Layer 5 of a small transformer language model trained on English Wikipedia (13 layers, counted from 0, width 64).
A neuron's activation on a vector x is GELU(gate . x) times (in . x), where the dot is the dot product.

Input weights of the MLP neurons that the questions are about. A number n stands for (n - 128) times 0.0094.
n4 gate: 114, 120, 129, 76, 142, 113, 114, 160, 54, 166, 116, 98, 103, 127, 134, 149, 132, 175, 141, 157, 44, 136, 106, 127, 182, 114, 92, 168, 156, 163, 109, 127, 141, 144, 186, 148, 128, 90, 105, 130, 113, 114, 157, 164, 124, 137, 149, 107, 142, 127, 119, 160, 149, 99, 99, 144, 108, 154, 142, 128, 104, 149, 144, 135
n12 gate: 117, 123, 143, 157, 90, 109, 134, 106, 157, 142, 135, 128, 141, 111, 125, 104, 140, 126, 124, 137, 153, 156, 107, 133, 114, 89, 135, 131, 120, 110, 111, 136, 104, 91, 141, 126, 151, 122, 130, 134, 130, 106, 107, 107, 134, 96, 106, 112, 95, 149, 122, 139, 187, 116, 138, 129, 160, 174, 121, 102, 127, 140, 141, 122
n41 gate: 129, 111, 108, 156, 105, 94, 116, 131, 147, 104, 181, 124, 110, 165, 105, 134, 107, 98, 171, 132, 106, 158, 122, 119, 136, 90, 130, 125, 119, 101, 142, 116, 144, 154, 141, 83, 98, 118, 124, 106, 122, 62, 158, 104, 116, 130, 179, 103, 112, 128, 91, 100, 138, 164, 110, 119, 101, 134, 150, 155, 152, 116, 164, 160
n58 gate: 153, 98, 126, 205, 122, 121, 143, 117, 140, 131, 128, 89, 108, 143, 129, 102, 115, 106, 146, 83, 111, 161, 129, 142, 104, 126, 123, 250, 153, 138, 194, 96, 148, 96, 142, 141, 141, 115, 143, 101, 112, 154, 121, 72, 140, 136, 135, 129, 139, 139, 165, 114, 101, 144, 133, 119, 133, 111, 190, 157, 142, 146, 132, 138
n72 gate: 133, 145, 127, 64, 161, 138, 114, 143, 133, 133, 102, 136, 63, 132, 131, 86, 152, 135, 115, 148, 130, 123, 158, 115, 148, 184, 103, 97, 128, 94, 150, 119, 131, 156, 195, 129, 145, 123, 158, 136, 143, 124, 86, 136, 164, 78, 163, 139, 144, 146, 119, 122, 146, 105, 117, 122, 119, 114, 127, 174, 106, 139, 117, 120
n91 gate: 130, 114, 135, 119, 140, 131, 143, 137, 125, 105, 124, 91, 107, 88, 123, 153, 94, 118, 70, 167, 77, 96, 134, 95, 95, 91, 154, 131, 117, 145, 154, 124, 151, 153, 120, 90, 132, 125, 132, 104, 170, 98, 144, 120, 155, 134, 127, 131, 88, 137, 92, 110, 155, 154, 89, 146, 143, 169, 124, 105, 119, 166, 126, 151
n98 gate: 114, 71, 160, 123, 119, 179, 152, 110, 140, 142, 166, 90, 122, 88, 76, 102, 127, 161, 138, 99, 138, 152, 117, 163, 162, 166, 143, 110, 148, 139, 133, 112, 139, 136, 128, 107, 129, 92, 116, 119, 148, 93, 120, 105, 157, 138, 120, 116, 120, 155, 106, 141, 164, 113, 125, 101, 70, 145, 140, 196, 107, 136, 61, 107
n135 gate: 130, 138, 178, 99, 139, 122, 135, 126, 116, 148, 130, 97, 119, 154, 157, 107, 142, 124, 74, 104, 125, 117, 121, 159, 132, 121, 111, 125, 138, 133, 153, 116, 141, 127, 163, 132, 141, 131, 145, 68, 90, 131, 110, 133, 136, 111, 162, 106, 125, 126, 153, 122, 133, 126, 174, 114, 138, 123, 90, 103, 121, 152, 122, 139
n142 gate: 119, 123, 102, 121, 121, 111, 175, 114, 146, 118, 106, 205, 115, 111, 111, 92, 129, 155, 124, 110, 91, 140, 115, 129, 105, 141, 140, 76, 120, 140, 109, 158, 109, 111, 115, 109, 145, 136, 121, 89, 149, 139, 118, 79, 136, 156, 108, 79, 102, 107, 151, 114, 138, 157, 180, 71, 124, 127, 155, 118, 68, 90, 133, 163
n145 gate: 127, 139, 179, 157, 97, 107, 114, 152, 113, 126, 136, 104, 131, 141, 88, 155, 114, 125, 122, 121, 168, 111, 118, 83, 106, 156, 131, 167, 172, 123, 110, 115, 110, 120, 166, 145, 123, 119, 125, 129, 152, 142, 121, 149, 113, 145, 115, 132, 144, 120, 128, 138, 164, 110, 120, 99, 79, 121, 136, 121, 104, 118, 97, 151
n171 gate: 115, 107, 111, 84, 154, 126, 119, 91, 137, 108, 129, 133, 149, 123, 110, 111, 108, 153, 118, 160, 124, 104, 133, 113, 108, 120, 126, 139, 127, 169, 82, 140, 159, 143, 144, 168, 144, 78, 152, 110, 152, 160, 130, 150, 106, 115, 108, 100, 102, 166, 96, 130, 150, 113, 133, 168, 144, 140, 104, 96, 111, 107, 107, 161
n186 gate: 125, 133, 165, 98, 155, 181, 172, 72, 106, 100, 138, 162, 115, 92, 62, 143, 155, 117, 127, 100, 133, 132, 123, 186, 120, 102, 116, 89, 112, 117, 142, 67, 151, 110, 82, 92, 143, 183, 130, 134, 189, 109, 112, 118, 131, 114, 107, 156, 150, 193, 76, 124, 101, 166, 130, 125, 149, 181, 124, 70, 112, 130, 87, 125
n188 gate: 108, 152, 198, 136, 101, 163, 137, 129, 149, 133, 84, 161, 169, 87, 109, 137, 108, 138, 116, 115, 127, 168, 123, 69, 86, 146, 120, 111, 164, 156, 129, 90, 149, 120, 99, 110, 156, 110, 128, 124, 139, 204, 79, 122, 142, 113, 103, 97, 132, 104, 131, 111, 157, 83, 145, 143, 90, 145, 41, 136, 144, 189, 66, 100
n4 in: 124, 139, 117, 102, 159, 178, 159, 103, 185, 124, 142, 103, 139, 119, 175, 152, 105, 146, 78, 127, 114, 144, 121, 98, 128, 132, 92, 133, 95, 151, 178, 103, 127, 131, 97, 154, 139, 143, 110, 93, 121, 135, 158, 127, 136, 107, 96, 158, 150, 77, 143, 120, 97, 111, 125, 128, 85, 144, 155, 80, 104, 170, 148, 153
n12 in: 97, 124, 147, 156, 148, 175, 109, 130, 156, 126, 184, 124, 101, 187, 119, 170, 148, 128, 131, 145, 132, 168, 104, 139, 110, 110, 143, 138, 114, 63, 143, 143, 60, 109, 146, 154, 122, 149, 148, 109, 121, 173, 213, 133, 124, 77, 129, 116, 143, 128, 148, 154, 153, 89, 167, 144, 94, 159, 106, 165, 159, 142, 99, 142
n41 in: 139, 149, 116, 113, 121, 139, 140, 78, 170, 122, 167, 102, 99, 149, 99, 172, 139, 138, 98, 136, 114, 91, 171, 104, 131, 146, 136, 143, 141, 121, 122, 148, 158, 132, 80, 133, 142, 99, 134, 167, 144, 115, 140, 73, 120, 134, 157, 125, 123, 112, 129, 163, 105, 127, 124, 128, 146, 164, 150, 114, 125, 101, 139, 149
n58 in: 157, 129, 100, 117, 195, 122, 90, 133, 125, 120, 129, 111, 147, 140, 122, 126, 119, 173, 82, 130, 80, 91, 145, 124, 137, 107, 146, 100, 137, 100, 108, 130, 127, 103, 150, 110, 139, 142, 76, 112, 97, 104, 136, 133, 162, 110, 129, 123, 146, 114, 133, 128, 139, 108, 126, 116, 172, 93, 167, 141, 124, 120, 130, 117
n72 in: 126, 156, 115, 110, 165, 146, 97, 183, 109, 116, 153, 115, 114, 149, 108, 102, 161, 119, 113, 143, 128, 118, 143, 134, 120, 131, 117, 102, 120, 109, 141, 128, 112, 130, 138, 94, 168, 112, 134, 155, 123, 128, 130, 150, 106, 105, 117, 143, 159, 153, 148, 144, 116, 91, 135, 167, 87, 125, 87, 110, 141, 121, 101, 186
n91 in: 64, 107, 129, 137, 131, 113, 189, 86, 90, 181, 118, 133, 149, 57, 165, 177, 95, 117, 77, 94, 148, 97, 137, 150, 137, 99, 76, 88, 93, 204, 81, 110, 98, 153, 81, 145, 128, 91, 149, 95, 129, 163, 136, 134, 147, 113, 95, 128, 76, 126, 90, 111, 131, 185, 116, 145, 186, 140, 112, 107, 70, 161, 59, 94
n98 in: 97, 42, 151, 105, 137, 158, 148, 94, 143, 126, 175, 111, 123, 129, 162, 167, 132, 123, 102, 167, 123, 82, 143, 139, 126, 180, 132, 66, 160, 70, 161, 123, 125, 134, 106, 119, 154, 134, 121, 166, 140, 116, 111, 102, 156, 148, 136, 173, 128, 150, 121, 134, 129, 149, 152, 101, 116, 115, 99, 170, 109, 158, 103, 142
n135 in: 109, 99, 173, 121, 100, 159, 127, 169, 138, 146, 115, 82, 134, 109, 140, 150, 156, 113, 99, 148, 112, 139, 152, 112, 163, 156, 95, 125, 122, 79, 172, 139, 116, 167, 163, 140, 141, 152, 147, 100, 131, 128, 122, 109, 133, 171, 131, 98, 146, 117, 161, 133, 115, 122, 135, 133, 132, 121, 138, 132, 177, 166, 125, 161
n142 in: 147, 135, 81, 154, 118, 98, 112, 77, 136, 127, 91, 106, 123, 126, 101, 108, 146, 82, 153, 107, 144, 129, 111, 120, 119, 128, 150, 109, 117, 93, 131, 102, 116, 87, 143, 84, 127, 104, 154, 167, 24, 153, 114, 131, 130, 98, 105, 144, 179, 122, 181, 156, 139, 68, 156, 129, 126, 124, 147, 142, 150, 89, 115, 119
n145 in: 116, 168, 124, 90, 97, 127, 91, 124, 149, 94, 143, 114, 145, 166, 112, 156, 170, 141, 185, 181, 130, 155, 105, 138, 115, 149, 128, 112, 128, 101, 122, 103, 98, 85, 112, 80, 93, 113, 105, 130, 151, 101, 96, 131, 113, 141, 118, 183, 139, 89, 157, 141, 140, 138, 153, 125, 129, 100, 189, 95, 104, 151, 161, 96
n171 in: 141, 107, 110, 145, 122, 127, 141, 185, 112, 78, 139, 105, 173, 114, 145, 202, 133, 164, 152, 154, 134, 105, 140, 131, 148, 164, 141, 138, 126, 106, 126, 139, 122, 134, 121, 111, 146, 97, 134, 164, 113, 157, 131, 156, 122, 123, 132, 128, 139, 89, 130, 165, 132, 83, 118, 129, 98, 126, 105, 159, 119, 128, 133, 117
n186 in: 151, 212, 98, 96, 95, 137, 124, 137, 62, 116, 117, 90, 133, 91, 179, 140, 167, 173, 130, 215, 148, 123, 129, 146, 186, 138, 144, 99, 125, 192, 102, 130, 117, 105, 61, 151, 171, 99, 147, 108, 130, 188, 135, 134, 140, 108, 138, 168, 92, 104, 126, 96, 90, 117, 83, 88, 148, 166, 104, 90, 83, 44, 125, 80
n188 in: 120, 130, 172, 138, 81, 133, 116, 101, 185, 155, 56, 116, 187, 101, 125, 159, 70, 168, 116, 94, 76, 129, 132, 111, 60, 153, 120, 169, 179, 112, 103, 127, 211, 117, 118, 45, 136, 141, 82, 149, 59, 101, 91, 130, 121, 134, 144, 107, 115, 176, 111, 132, 151, 144, 73, 46, 117, 142, 97, 108, 99, 85, 108, 120

Each question shows a token from some text and the vector x that enters the MLP there. A number n stands for (n - 128) times 0.02.

" that": 112, 104, 127, 76, 177, 140, 146, 100, 153, 107, 171, 115, 106, 122, 121, 102, 115, 191, 113, 150, 137, 72, 131, 117, 175, 124, 139, 157, 134, 105, 123, 113, 165, 99, 138, 112, 168, 112, 161, 73, 85, 143, 134, 118, 123, 114, 99, 140, 107, 138, 192, 103, 134, 139, 108, 130, 132, 104, 110, 101, 120, 153, 125, 118
The neuron with the highest activation: n98

" and": 116, 137, 132, 91, 157, 146, 133, 102, 106, 117, 152, 154, 131, 149, 144, 134, 149, 206, 83, 146, 114, 60, 106, 128, 162, 108, 134, 196, 132, 127, 122, 142, 121, 159, 145, 104, 147, 106, 159, 96, 81, 155, 143, 105, 130, 123, 102, 101, 144, 131, 163, 147, 132, 129, 93, 128, 152, 129, 129, 129, 157, 118, 141, 112
Which three neurons fire most, strongest first? n4, n171, n135

" the": 136, 108, 144, 95, 148, 107, 134, 120, 173, 134, 176, 113, 120, 151, 143, 107, 132, 207, 81, 134, 171, 102, 117, 125, 164, 129, 182, 172, 131, 128, 104, 136, 151, 126, 160, 146, 166, 122, 159, 119, 66, 146, 135, 98, 149, 135, 121, 149, 137, 164, 156, 132, 138, 150, 163, 136, 134, 112, 109, 99, 131, 152, 133, 140
Which three neurons fire most, strongest first? n58, n135, n12

"st": 89, 135, 104, 106, 136, 131, 167, 124, 107, 89, 153, 138, 154, 149, 127, 89, 171, 174, 105, 121, 144, 73, 133, 96, 139, 110, 108, 123, 107, 66, 140, 130, 109, 125, 102, 141, 97, 131, 126, 122, 98, 140, 116, 106, 79, 136, 129, 121, 112, 119, 227, 158, 98, 91, 123, 130, 114, 126, 157, 141, 115, 114, 151, 145
Which neuron fires most, and how strongly? n142, at about 2.1

" by": 109, 177, 116, 86, 158, 139, 157, 75, 158, 128, 154, 146, 127, 154, 157, 100, 117, 188, 114, 132, 126, 78, 149, 132, 160, 124, 120, 160, 125, 162, 127, 128, 157, 143, 144, 91, 157, 110, 155, 98, 110, 151, 138, 130, 146, 139, 118, 112, 147, 180, 157, 109, 103, 165, 148, 124, 122, 127, 98, 118, 124, 122, 118, 145
The neuron with the highest activation: n186

"s": 76, 126, 101, 123, 151, 135, 138, 116, 143, 108, 142, 119, 173, 147, 150, 107, 143, 203, 95, 123, 147, 61, 169, 167, 153, 106, 125, 150, 133, 111, 171, 116, 157, 115, 130, 110, 146, 152, 140, 125, 114, 156, 108, 113, 149, 114, 105, 106, 132, 108, 195, 149, 111, 142, 91, 137, 127, 135, 126, 102, 112, 126, 136, 136
Which neuron fires most, and how strongly? n58, at about 1

"aka": 93, 86, 142, 148, 142, 143, 75, 156, 158, 127, 151, 110, 137, 143, 142, 132, 181, 216, 113, 139, 148, 89, 184, 116, 158, 114, 141, 132, 112, 96, 147, 126, 145, 146, 144, 123, 104, 116, 117, 116, 145, 151, 118, 184, 100, 121, 100, 131, 131, 143, 159, 129, 91, 171, 104, 99, 139, 130, 121, 107, 158, 148, 163, 149
The two highest activations, in order: n135, n171

"e": 109, 101, 122, 149, 197, 158, 121, 118, 139, 114, 133, 148, 135, 115, 138, 152, 121, 220, 84, 147, 158, 72, 133, 145, 141, 78, 131, 135, 118, 100, 143, 105, 148, 136, 113, 108, 120, 142, 120, 106, 87, 147, 75, 110, 124, 136, 129, 102, 129, 106, 169, 135, 107, 161, 84, 130, 109, 110, 110, 84, 131, 131, 140, 163
The neuron with the highest activation: n91

"ent": 109, 99, 122, 97, 143, 111, 104, 89, 177, 118, 147, 166, 154, 141, 148, 137, 99, 185, 98, 96, 144, 77, 171, 149, 139, 80, 122, 136, 145, 109, 147, 161, 115, 140, 108, 123, 120, 122, 140, 83, 141, 141, 139, 132, 126, 126, 106, 102, 88, 173, 144, 159, 101, 126, 92, 133, 121, 136, 105, 84, 126, 124, 121, 149
Which neuron fires most, and how strongly? n91, at about 1.6

" (": 141, 131, 112, 124, 153, 155, 135, 111, 141, 152, 154, 135, 144, 153, 151, 106, 108, 132, 88, 123, 125, 53, 146, 144, 143, 135, 151, 162, 114, 113, 122, 135, 179, 132, 126, 80, 164, 127, 118, 116, 99, 132, 125, 161, 131, 156, 109, 114, 104, 86, 179, 143, 98, 138, 179, 139, 125, 100, 125, 87, 135, 101, 91, 132
The neuron with the highest activation: n142

"\"": 113, 102, 129, 125, 153, 169, 118, 120, 145, 137, 139, 137, 139, 181, 108, 97, 144, 184, 121, 127, 138, 101, 141, 128, 171, 148, 122, 165, 108, 94, 125, 106, 149, 127, 121, 128, 182, 101, 122, 151, 117, 149, 137, 104, 143, 145, 122, 66, 119, 92, 189, 131, 119, 159, 94, 111, 110, 106, 139, 77, 114, 104, 126, 169
The neuron with the highest activation: n58

" Tre": 101, 126, 115, 152, 134, 121, 109, 147, 120, 84, 163, 97, 153, 194, 131, 156, 161, 180, 120, 141, 157, 108, 127, 145, 148, 159, 104, 158, 129, 78, 122, 148, 145, 146, 111, 128, 135, 103, 137, 112, 132, 150, 104, 141, 104, 115, 133, 128, 101, 128, 198, 130, 150, 179, 136, 102, 107, 133, 136, 112, 187, 117, 124, 164
The neuron with the highest activation: n145

" we": 84, 107, 141, 117, 176, 141, 159, 142, 148, 124, 175, 117, 144, 157, 137, 114, 149, 184, 111, 137, 176, 71, 133, 137, 142, 140, 99, 122, 102, 111, 135, 124, 145, 126, 162, 135, 148, 105, 162, 123, 65, 148, 132, 115, 153, 111, 94, 120, 94, 121, 187, 118, 148, 169, 129, 163, 126, 162, 152, 124, 135, 118, 112, 102
The two highest activations, in order: n135, n98

" in": 107, 122, 109, 125, 138, 127, 72, 74, 130, 135, 156, 125, 152, 162, 140, 118, 147, 176, 107, 122, 135, 97, 157, 177, 155, 130, 128, 166, 111, 135, 137, 148, 147, 149, 121, 108, 171, 86, 171, 66, 66, 148, 119, 114, 93, 140, 130, 120, 141, 168, 137, 139, 119, 147, 155, 124, 124, 105, 105, 109, 112, 128, 132, 133
The neuron with the highest activation: n58

" his": 109, 170, 110, 105, 167, 118, 158, 132, 182, 118, 184, 130, 158, 156, 135, 122, 123, 205, 90, 108, 136, 91, 142, 143, 160, 92, 157, 146, 149, 104, 142, 158, 125, 139, 143, 120, 178, 107, 138, 108, 84, 180, 118, 112, 108, 122, 88, 123, 124, 129, 156, 103, 124, 158, 142, 132, 146, 147, 128, 70, 146, 114, 124, 140
Which three neurons fire most, strongest first? n12, n171, n145

" h": 107, 108, 125, 101, 116, 126, 137, 118, 134, 101, 177, 100, 187, 136, 139, 161, 191, 146, 106, 107, 169, 64, 160, 150, 171, 133, 144, 96, 77, 124, 125, 138, 111, 110, 157, 119, 139, 146, 144, 128, 122, 162, 107, 116, 166, 146, 91, 136, 94, 125, 159, 131, 142, 131, 152, 113, 119, 125, 154, 148, 145, 87, 108, 122
Which neuron fires most, and how strongly? n98, at about 2.7

"que": 145, 134, 144, 135, 130, 123, 140, 125, 142, 119, 181, 129, 96, 145, 147, 130, 125, 184, 131, 113, 196, 78, 110, 120, 173, 105, 138, 116, 109, 75, 140, 120, 89, 152, 69, 140, 113, 100, 138, 153, 100, 143, 94, 151, 136, 112, 100, 128, 128, 128, 182, 108, 142, 135, 125, 134, 94, 130, 119, 149, 181, 106, 131, 167
The neuron with the highest activation: n188

"L": 99, 110, 86, 108, 118, 136, 114, 139, 102, 126, 150, 88, 142, 159, 127, 145, 155, 223, 112, 112, 178, 64, 170, 151, 159, 154, 124, 136, 128, 97, 110, 131, 130, 110, 139, 145, 112, 122, 73, 122, 112, 139, 107, 150, 80, 143, 119, 129, 101, 99, 168, 119, 109, 115, 112, 125, 121, 115, 114, 119, 106, 128, 157, 134
The neuron with the highest activation: n145

"=": 126, 118, 129, 80, 127, 153, 77, 114, 160, 145, 163, 168, 142, 181, 127, 107, 138, 166, 129, 131, 201, 136, 140, 120, 162, 150, 141, 165, 160, 123, 135, 166, 178, 149, 172, 113, 139, 127, 137, 105, 169, 123, 110, 157, 100, 126, 118, 109, 99, 126, 156, 112, 133, 124, 155, 153, 124, 127, 100, 129, 91, 88, 100, 132
Which neuron fires most, and how strongly? n72, at about 1.6

" Mexico": 59, 102, 150, 118, 126, 143, 79, 133, 129, 140, 181, 139, 168, 165, 98, 144, 147, 158, 127, 138, 150, 121, 183, 131, 161, 122, 136, 165, 152, 119, 129, 117, 128, 125, 142, 150, 119, 96, 131, 125, 141, 129, 92, 169, 103, 130, 128, 112, 113, 98, 186, 112, 117, 163, 125, 85, 112, 116, 119, 107, 160, 141, 167, 154
The two highest activations, in order: n145, n135

"uh": 88, 123, 128, 138, 163, 160, 76, 148, 123, 114, 133, 93, 116, 111, 160, 157, 181, 206, 107, 142, 178, 92, 158, 122, 153, 131, 120, 117, 100, 90, 126, 151, 129, 87, 141, 124, 105, 112, 135, 118, 107, 128, 87, 157, 71, 128, 108, 125, 90, 162, 143, 138, 125, 158, 116, 114, 133, 126, 134, 152, 161, 156, 117, 161
The neuron with the highest activation: n72

",": 106, 142, 124, 84, 144, 144, 160, 98, 149, 127, 131, 161, 126, 144, 128, 123, 114, 175, 97, 148, 117, 54, 147, 136, 174, 140, 158, 189, 153, 137, 134, 156, 156, 137, 145, 103, 151, 92, 140, 102, 112, 123, 145, 149, 92, 134, 112, 84, 120, 112, 175, 125, 106, 139, 114, 118, 125, 94, 135, 128, 134, 113, 154, 152
Which neuron fires most, and how strongly? n4, at about 1.2

"17": 113, 84, 108, 164, 129, 143, 103, 126, 127, 91, 156, 110, 133, 190, 145, 116, 143, 179, 128, 100, 157, 89, 168, 119, 174, 138, 128, 117, 152, 93, 135, 108, 130, 134, 141, 124, 117, 119, 96, 130, 120, 124, 106, 129, 55, 163, 164, 123, 112, 102, 163, 115, 97, 134, 110, 142, 137, 91, 111, 75, 171, 143, 129, 144
The neuron with the highest activation: n41

" second": 109, 124, 126, 124, 121, 114, 128, 108, 155, 136, 175, 131, 138, 161, 176, 116, 131, 153, 87, 109, 172, 85, 140, 142, 153, 90, 159, 137, 114, 73, 124, 168, 130, 113, 116, 139, 156, 109, 108, 130, 134, 137, 123, 91, 124, 166, 107, 114, 82, 126, 203, 133, 125, 94, 120, 151, 115, 152, 121, 111, 154, 127, 146, 159
The two highest activations, in order: n12, n135

" represented": 79, 133, 102, 132, 132, 170, 162, 86, 132, 109, 178, 157, 143, 146, 147, 122, 137, 117, 92, 137, 103, 106, 161, 148, 194, 98, 129, 143, 131, 161, 107, 135, 144, 130, 133, 93, 149, 112, 115, 91, 115, 132, 111, 127, 132, 122, 130, 102, 117, 164, 158, 134, 133, 124, 132, 133, 143, 116, 92, 75, 115, 132, 149, 172
Which three neurons fire most, strongest first? n91, n186, n4

" team": 78, 119, 123, 118, 107, 129, 143, 119, 95, 124, 159, 130, 135, 165, 144, 112, 172, 190, 113, 165, 114, 74, 130, 164, 152, 133, 129, 147, 141, 96, 134, 147, 127, 127, 137, 104, 150, 120, 112, 126, 122, 126, 92, 138, 105, 161, 77, 116, 125, 103, 195, 120, 158, 129, 79, 140, 108, 119, 125, 91, 116, 128, 144, 168
The neuron with the highest activation: n145

" to": 111, 135, 139, 119, 170, 153, 155, 72, 132, 126, 159, 133, 170, 171, 172, 119, 131, 167, 125, 158, 132, 95, 134, 159, 174, 98, 97, 154, 110, 160, 118, 130, 125, 143, 147, 100, 140, 112, 174, 96, 111, 153, 107, 133, 106, 113, 120, 130, 127, 186, 171, 133, 147, 147, 135, 138, 123, 135, 119, 123, 139, 115, 118, 102
The neuron with the highest activation: n186

"nt": 120, 142, 122, 116, 127, 129, 125, 115, 163, 75, 144, 114, 148, 121, 136, 149, 135, 215, 97, 127, 138, 98, 171, 124, 133, 65, 121, 128, 122, 88, 114, 94, 129, 123, 96, 138, 110, 160, 107, 84, 147, 141, 140, 126, 135, 100, 114, 78, 85, 138, 175, 142, 109, 135, 114, 105, 126, 111, 82, 96, 135, 124, 145, 150
The neuron with the highest activation: n186

" becoming": 96, 133, 141, 108, 136, 148, 146, 76, 133, 152, 164, 111, 122, 167, 143, 159, 141, 138, 123, 101, 120, 77, 130, 108, 175, 104, 145, 133, 102, 155, 104, 156, 133, 164, 155, 102, 145, 103, 115, 106, 108, 139, 114, 107, 141, 109, 104, 114, 107, 144, 151, 150, 138, 146, 106, 141, 166, 129, 127, 79, 145, 90, 156, 160
The two highest activations, in order: n91, n4

"ing": 91, 138, 127, 124, 143, 160, 130, 92, 165, 128, 149, 106, 166, 141, 142, 121, 129, 193, 88, 159, 150, 60, 147, 138, 145, 83, 128, 134, 135, 114, 138, 111, 143, 107, 98, 108, 134, 113, 159, 96, 103, 176, 96, 113, 118, 99, 129, 95, 112, 138, 167, 141, 153, 137, 90, 135, 133, 118, 120, 88, 108, 124, 143, 161
The neuron with the highest activation: n91

" She": 66, 123, 109, 126, 127, 143, 157, 143, 153, 129, 145, 134, 133, 172, 139, 141, 172, 213, 114, 151, 133, 81, 124, 114, 165, 128, 132, 176, 110, 117, 127, 122, 123, 156, 179, 142, 158, 110, 142, 119, 122, 141, 132, 108, 122, 121, 84, 115, 107, 138, 122, 103, 111, 177, 110, 143, 104, 151, 134, 99, 143, 111, 159, 118
The two highest activations, in order: n4, n171

" lo": 104, 122, 128, 104, 159, 152, 127, 141, 118, 104, 199, 127, 193, 143, 126, 126, 164, 173, 110, 155, 180, 101, 136, 152, 148, 138, 122, 112, 111, 133, 139, 168, 115, 138, 127, 110, 116, 93, 152, 126, 79, 160, 125, 103, 145, 135, 96, 118, 112, 137, 201, 130, 134, 162, 137, 118, 121, 163, 149, 130, 175, 113, 110, 141
The neuron with the highest activation: n98

" men": 69, 107, 96, 130, 122, 110, 166, 125, 140, 96, 143, 149, 152, 159, 124, 147, 150, 141, 109, 141, 139, 88, 156, 187, 155, 114, 115, 146, 144, 83, 146, 137, 145, 128, 162, 114, 164, 159, 151, 121, 98, 127, 140, 152, 121, 134, 96, 127, 107, 96, 188, 129, 144, 173, 108, 132, 110, 115, 131, 117, 126, 66, 145, 165
Which neuron fires most, and how strongly? n142, at about 0.57

" on": 112, 102, 129, 99, 120, 131, 138, 66, 149, 161, 154, 110, 169, 177, 170, 91, 128, 162, 90, 138, 175, 91, 162, 163, 161, 110, 129, 148, 109, 134, 125, 139, 145, 129, 114, 84, 163, 104, 147, 112, 102, 170, 130, 119, 125, 126, 125, 123, 131, 149, 127, 125, 142, 135, 142, 108, 113, 108, 111, 125, 115, 143, 139, 134
The neuron with the highest activation: n98

" of": 112, 164, 104, 99, 189, 132, 126, 69, 137, 116, 161, 116, 165, 134, 146, 93, 117, 190, 113, 136, 123, 90, 149, 152, 166, 111, 157, 139, 127, 131, 152, 134, 153, 111, 108, 96, 129, 120, 143, 59, 111, 139, 127, 133, 135, 118, 121, 114, 127, 157, 154, 125, 103, 144, 132, 124, 147, 112, 83, 117, 119, 113, 122, 143
Which neuron fires most, and how strongly? n186, at about 2.1

" prior": 96, 133, 102, 109, 103, 124, 140, 108, 162, 134, 154, 161, 155, 141, 135, 122, 126, 136, 110, 124, 142, 68, 135, 149, 140, 127, 118, 138, 143, 117, 103, 123, 191, 127, 124, 111, 160, 104, 140, 95, 70, 145, 142, 103, 93, 130, 110, 103, 70, 143, 177, 115, 118, 107, 124, 133, 104, 107, 73, 140, 97, 166, 135, 166
The neuron with the highest activation: n188

" was": 102, 152, 99, 139, 140, 108, 147, 78, 161, 165, 147, 130, 141, 156, 178, 128, 139, 174, 120, 114, 141, 70, 136, 133, 179, 113, 133, 152, 101, 172, 121, 143, 159, 169, 155, 105, 138, 113, 123, 99, 94, 155, 129, 142, 151, 126, 103, 102, 111, 107, 168, 148, 135, 136, 122, 124, 127, 115, 121, 114, 160, 91, 120, 157
The neuron with the highest activation: n4

" she": 71, 117, 103, 115, 133, 141, 161, 130, 150, 145, 154, 142, 133, 149, 136, 148, 176, 207, 116, 154, 130, 70, 128, 117, 167, 119, 135, 165, 123, 110, 128, 116, 119, 161, 179, 139, 161, 102, 144, 127, 102, 144, 125, 100, 118, 124, 76, 109, 104, 142, 131, 101, 113, 173, 119, 142, 108, 140, 147, 106, 145, 105, 152, 128
The neuron with the highest activation: n4

" FIFA": 94, 122, 168, 103, 156, 142, 124, 112, 138, 129, 185, 83, 124, 188, 133, 111, 132, 150, 114, 142, 146, 91, 172, 142, 160, 113, 146, 139, 156, 125, 118, 132, 153, 109, 138, 124, 128, 67, 109, 135, 150, 137, 95, 155, 114, 101, 84, 129, 112, 149, 201, 114, 143, 137, 114, 128, 143, 114, 104, 127, 150, 130, 159, 139
Which neuron fires most, and how strongly? n72, at about 0.53

".": 117, 160, 110, 68, 172, 152, 175, 96, 143, 106, 128, 142, 118, 164, 153, 98, 136, 165, 98, 124, 134, 73, 167, 125, 152, 167, 143, 174, 129, 156, 132, 130, 150, 108, 163, 113, 153, 138, 159, 105, 145, 115, 123, 127, 107, 125, 132, 71, 110, 137, 171, 106, 122, 151, 118, 103, 113, 101, 131, 125, 128, 116, 125, 154
The neuron with the highest activation: n72